Layer 9 of a small transformer language model trained on English Wikipedia (13 layers, counted from 0, width 64). Numbers have three digits each and are written without spaces.
A neuron adds its activation times its output weights to the MLP's output. To switch it off is to set its activation to zero at one token and run the rest of the model.

Output weights of the MLP neurons that the questions are about. A number n stands for (n - 500) times 0.00065.
n10: 116541267502499331558483596577659498416638675514564342626486501682413711407622413580572380498359262667403652435490483339404258650364809354310114617377767508534430411555593250383254478487561773
n17: 725531537376780477389538507438411622696479565379431587388459325659491291676534422443336609391482517657320541616518301542370577467502320194210672935737540444346470126584352417586614632440572488
n29: 534656610517445415350235546719412417670371417470518666467663515670502514553686674702584690438593662351584534509430618421791614387652347258384415269348400338592766421789767412415572038498563690
n34: 616407357459484587296482891696391534551430481482467423616306665493707354501711388673538349591386357255586728731463523875370425443723567371616026559605574625240866533687543297307551422612511542
n38: 593464401514531672500407696490376504462618395475487718665312192355440365319648537614370282655558513445251471438658375465336679807281361259504635340565462456568383446662558530374088568751400537
n40: 410438721374660617768512450576536256277587459501528578601690386292563548390254665309252515732429411511318650448595398492516527301530359403553436550378216569754536308227177508578287453657592481
n42: 299395604411499500641281556613435790757382386490294442280440507653473488487643307365508454584352791386646564569628616469527652664282525332780525509230364586326526113271610593517438614495598403
n63: 225500452877479561561413627584364462604499287721284535672408409537546454555671723419525878554524521523374493659369331196497579485679440753484550153438546450447542488627709528319375578365355318
n84: 772691654681383480279363575397488587504697657294586675496263702483282289631631799492380330437349322514546467376342558377325531471465553486448797541436547563656567561541399550466542478275220734
n88: 589439341520380427562619317667232609498682568546669201491674410219619689542763560387553491482502720519524575464668533538408578536177341551451580329530632558516510335608444072462568344283488544
n102: 674602456470245559285824653577338646634571612445753636536760446479315210564596569510413526598413431568642695568491472363683632186213565487754599591426443518434347513438652604638632586463569544
n107: 498571246540418461531306583577495208391344374510404535322328520686678495359324579436281753643608604390210532695491407403395382633396614427469448675805421245347362601551725529516387561554346930
n108: 647392837289492621521415530343511347386418679598392641568656697763501235363404238664557654616622645251432439417632325361462636597278522489482722583542492463689643693506334411176356615465566609
n111: 579536744492475475601421432431290432537452385190543291605157640414431150374693296586376423351546649334489615234682465487164601465644616573298806473358753332392296808769594595410604486305481714
n115: 608375431643444552674389551519356160694572706498505504501456486623854632348319496576614756700594646551562613093388647382542493588633287610388640402728498498368664704650382415418492567420309407
n122: 493753591519357581408610681336286657402587248512373643532298459425504505640643772590387337339623488263586466484409338380323515753670579377494418612459517631386105581474638465143379349530486299

Each question names a token from some text and the token that comes next. It shows the activations a of the neurons there, in the order above. A number n stands for (n - 500) times 0.005.

Then comes g, the gradient of the next token's log-probability with respect to the MLP's output, scaled to length 1. A neuron's effect is roughly proportional to its activation times (output weights . g). A number n stands for (n - 500) times 0.0011.

"leader ", then "John "
a: 502488561491501503506503493500494544459493471538
g: 571509400458484500555493460384459399681242484264334715420647450591577536470580694394298582649548396552557624495644459522462273476438370451438519445344364513348598465266699552580556699470469611
Which neuron, switched off, raises the next token's probability most? n122

"\n", then "- "
a: 495502499449544556518491579547535310508498506526
g: 307472534495365333523354519447557462475642388444449596518502602457416490497216459459350516621485594608535654398408583400630438459396338552264439555591698550681442581391526335400492717202679576
Switching off which neuron hurts the next token most? n34

"his ", then "father"
a: 506410476486518566458452499495493458505501509496
g: 704469493573354594594592478494620445618455358718300388547548528466741435362577449372584493724403402387421381587532437466536532355366616579473543732492664532446505603602544287557698690533449704
Switching off which neuron hurts the next token most? n29

"fl", then "ood "
a: 409489456454531554426455485501521511430461507503
g: 580280484598622463500312444645393632556434506327230604694489618436423611613557381461513555296560501747617579652417445391556337500602391505668380339556434612598437326398471535680492609563605512
Which neuron, switched off, raises the next token's probability most? n42

"ies", then ", "
a: 482475459669506493501494515505509497487494488499
g: 477473383599479554420504677721516746558522451424792747377496562332387504463535680619433498290499470644551471607507699455609394407646524471607326635476373679389554543394576424533375570627603428
Switching off which neuron hurts the next token most? n34

"D", then "A"
a: 498502501466486516530507506486559499481476492503
g: 467350496609398684439500461457256592632415623615402441307654684628439756590376563616666506307333368545524455515500249455470363564577586511698541448433473439670529461569388716533491572589560463
Switching off which neuron hurts the next token most? n111

"Sh", then "ad"
a: 458499544484506500470484583495505498502461490494
g: 628596476179702537432354313437659485591326495358587522572480661555372417576408504417439352278286417647439481533297367404524634416591487449525413548517534585731482521557407259553499410547453525
Switching off which neuron hurts the next token most? n84

"D", then "II "
a: 493503504481490501535518519497573503490474480505
g: 399475387691604506244391528340404588547463516513409582600615471488427652559248461512429485273323317397584525357729418379314404699485423465645453590427524591435489426608337720496502615609544468
Which neuron, switched off, raises the next token's probability most? n102

"posi", then "tions "
a: 433534422439521556472520442523532464406492510529
g: 358311428371612458535714401510569594301514560549595325570272357505674382281572514442379534571499271481535560574494539478266289543323500500553540498714500409548510591287506577380515373627607554
Switching off which neuron hurts the next token most? n29

"over ", then "Arch"
a: 592518568458534570517347501498512383494537505516
g: 394515452410501543668658262524504469698476761468445677653358413552482524521367516274320459386501504667672593601550590517377557474480457516648405483524422556497660534288619543542854494449570567
Switching off which neuron hurts the next token most? n63

"born ", then "in "
a: 496562396518522516418465412522455372506457475378
g: 427559502379490268502552558528763420475418531565637550806400404288527359403533375612505494637611439435459396481552493401511519339440404572302407458726584498686591630587332478456473700418721575
Switching off which neuron hurts the next token most? n42

"E", then "CC"
a: 502510471475469476457502544517583550491523498493
g: 536197575534516560482633516492317422665382641536439446240665488779542555686567413539628605307540504526551523454525260640356466521480524408547528365549426497613432350319264525474436626514573564
Which neuron, switched off, raises the next token's probability most? n42

"II ", then "Reg"
a: 499504494547470500514496513505489479463430487504
g: 530289466505607356704529338622684446364500709437790533604443369572578471556470452537456291312582432347770593461544368554377540614544411458446462387683447480468406494407662643572648403447532446
Which neuron, switched off, raises the next token's probability most? n111

"y", then ". "
a: 493469438503507498429503526499520498496500510506
g: 398631551745582372626393384321474326395577523516233457588533337470567476607436440215435542669488621294260544504522328614506396484584617504388587464439607583592521458499469721419555594567430365
Switching off which neuron hurts the next token most? n29

"rit", then "or"
a: 480492497460486497499531486491550496468467513459
g: 374605487508282523496384540421427388384389239486454700654483628458503617500200464583678482581486560445424441538377571515718545541648503471411277400553409458468496641287612344705547344588546407
Which neuron, switched off, raises the next token's probability most? n102

"5", then ": "
a: 482500481500490517508501500540593544478491500525
g: 456527357412536521345714610782506577612425626657456307483463666657383379189616592576471534609719458466551540393678294492533473528451351618391381493388569460429616578540414336589458570480538574
Switching off which neuron hurts the next token most? n102

"won ", then "D"
a: 733407497510522499527511492512500540462494496514
g: 417395388526445446491666360439553413691286743543301543460442538728465617580456503546620536380443356587436446546491420653290290457543625403648321441433272385466633605370632598528508498499702501
Switching off which neuron hurts the next token most? n10

"oc", then "cer"
a: 480490506461481525482508467492534500539497493495
g: 447457491411573571477547531525566585400972550461475471540610438468344580574511407442526565732328422512463617527325674557493652431439367590354442495478492602270541582708557464541492435326726636
Switching off which neuron hurts the next token most? n102

"place ", then "on "
a: 487461500488534436498520502519475441495501506606
g: 395451417536559418401423659449451537737574444453642457485500392378545562548619419477693571627422676339371556623395393629492642713642510486663661676367288714642594435388469518396271416577436528
Which two neurons, each switched off alone, lower its probability most, in order? n122, n38

"er ", then "of "
a: 507455623477482614489516507499519581459452513503
g: 481446468583592587632406570466681406536670529622749430432471360375362407509297509699472684629587759487321477573538600427495812452535547546386451402558479574343609576422425259537497503665526522
Which two neurons, each switched off alone, lower its probability most, in order? n40, n107

"amed ", then "F"
a: 679561519496551493416365482496497488501500496580
g: 439421328456321409541619382393338514609413597470336550371477605584561619566520740491596525321527401581533522587531411368398452450451443325741647524432317376315700432433635700589696470557672536
Switching off which neuron hurts the next token most? n17

": ", then "Tur"
a: 494422502508498521503466488520466477473511466539
g: 590599363601185361614658344301553610452523537576611541598351481725477439408456442515544320519812409586589520639493501538479456510394599596704483558495600524434384590309457627633537325569583610
Switching off which neuron hurts the next token most? n17

"before ", then "ent"
a: 489523498500509508460469500556520415500489321501
g: 316588393523608531333549560403398768562254606611585436552475470630515592557548399485591557533610297437409652560469444636648528487641410503654370571588462530808307584322586550506498396734601488
Which neuron, switched off, raises the next token's probability most? n88

"a ", then "p"
a: 547488469512513549465502494624573423502502526547
g: 522725356601367556641528530443261605581521429530439516482550403423600504554349565510442286680685442453420360600458555432579613562448431707522574721273534554428345614602421243660471342669509509
Which two neurons, each switched off alone, lower its probability most, in order? n88, n122

"of ", then "Mal"
a: 561437507521526525614487499517524393495546345507
g: 427432379579526497471540315368677446506466653584537618608477604738509576520337500352454480348532436702469382588646357502407344520556511551790526710477415500410774629274465487586557473461616686
Which two neurons, each switched off alone, lower its probability most, in order? n115, n10

"ML", then "C "
a: 484519506507638503514495528507551506482400466477
g: 411478361721349661422496629470482565501585605550782638456603255620523471661545324542659517558545654320452491349414687435327505542444568366618436655593437567650300496536423542420392652626490500
Which two neurons, each switched off alone, lower its probability most, in order? n38, n111

"ald ", then "was "
a: 500515785491444717504474491496497545491486525488
g: 500383509691562500458450689655412595403513581576720432590564517464640321403644585350385437614568651526637429408409524372527501596390509522293682428477449636440424425933564588485534502589337508
Which neuron, switched off, raises the next token's probability most? n40

". ", then "He "
a: 514502498499528551490499546531499149515457497498
g: 405522610376273292542536538444527388488443609627355470523429406592503306353490699402444564654301579412469565472581446410442619529293409519336545438354440493382754573610382339541696404584264573
Which neuron, switched off, raises the next token's probability most? n107

"s ", then "t"
a: 503405499493567501501497516500504317493481501557
g: 593697421577665456596624562410293475541602576461589565481455426591639409443659351459438548477603417656661606601646633652451496416469313537650425604372360378334263486609531739362603342653553509
Switching off which neuron hurts the next token most? n122

", ", then "but "
a: 499482501499508487377497502516528257499502453505
g: 512625678432321394347261675577495502352403627494257365536500498531340447453499465522350341562612642436519451497366353662637577405480491624510649686464809547534489482387455677491548550416371378
Which neuron, switched off, raises the next token's probability most? n42

"ch", then "anc"
a: 383492419493520518482474383516514499507481486527
g: 536452531620536530490614494447420512378402483515521336472539495794408479500426724547334691485433534514282461343376605650506407402659213572648383632514606418481438493285525672654737534439383492
Switching off which neuron hurts the next token most? n10

"199", then "2"
a: 633523544509506500500515492501559518534489499519
g: 538476536271458533455518592550609544497599417556860612451631531613598530456541707493563412504519524485418562480520696488298588493715315396560531786616566626372424487488518759418500644541710554
Which neuron, switched off, raises the next token's probability most? n10

"F", then "our"
a: 432537507505491478456504560504577504499464462498
g: 509587420457668453486427543517488485267300487404571754526501260400469414423486535356338469355918584776559676451584480402466436602515594425589443483527527469391424570411444445592633348545543489
Switching off which neuron hurts the next token most? n42

"government ", then "=="
a: 489469566503500547471498502511482537498471422569
g: 323432517463345588478271458175450272441471323510377450675418450383421399417548575358506385686417394504445723612581351517626332508375497383423541447428617569486562575512363501453616676304538463
Switching off which neuron hurts the next token most? n40

".", then "\n\n"
a: 459502526488531504524525497975482362520491487500
g: 485386333514337437185398459394551694462538475429553406505605441435624529549615417555559404408576691644719538487343590528725563683566644567409706471563545414678421417593392603262448452378522595
Switching off which neuron hurts the next token most? n88

"ad", then "ow "
a: 489484487530502503493497468496550497506447492503
g: 671479506587458521303617525423296464437371477616416544407313479332517602424469487567563593462532611511527465277262440429644372421255628517567549523725616514681481614552415417410440800702437532
Switching off which neuron hurts the next token most? n102

"c", then "lear"
a: 489296517481526516502501454482500471509496525495
g: 485503547305578520366447434677334731746639576520443460448624639457494356422352584627688519440462648438638391556473622453566409475445636717776501711478581430389421572543494675382569428609384457
Switching off which neuron hurts the next token most? n17

"ard", then "."
a: 492468448659485506484493513499535534498512502528
g: 495410392434463243680388509409343287373534643488352220371524320396420506590335403322430409521363467416640583509470437583557333396404512532441647398501676570582336519377435599500652592571397369
Which neuron, switched off, raises the next token's probability most? n34

"a", then "structure "
a: 491487483449547493470507504532570490441476500543
g: 406632579426580560500792647702517545421573596150493620549505399517472476614322285650532412286536392419442442445285494572550421366466536617293428368419511674424603533599490387579415481446519422
Which neuron, switched off, raises the next token's probability most? n34

"in ", then "regular "
a: 538523543498502530451511500501532405513484486655
g: 653607356400509470317626640580231471499595491372602479511455492629527611657429562430661661357558375407290533562533560256501675563495384449847486542606440519494467719603398551423514357480554535
Switching off which neuron hurts the next token most? n122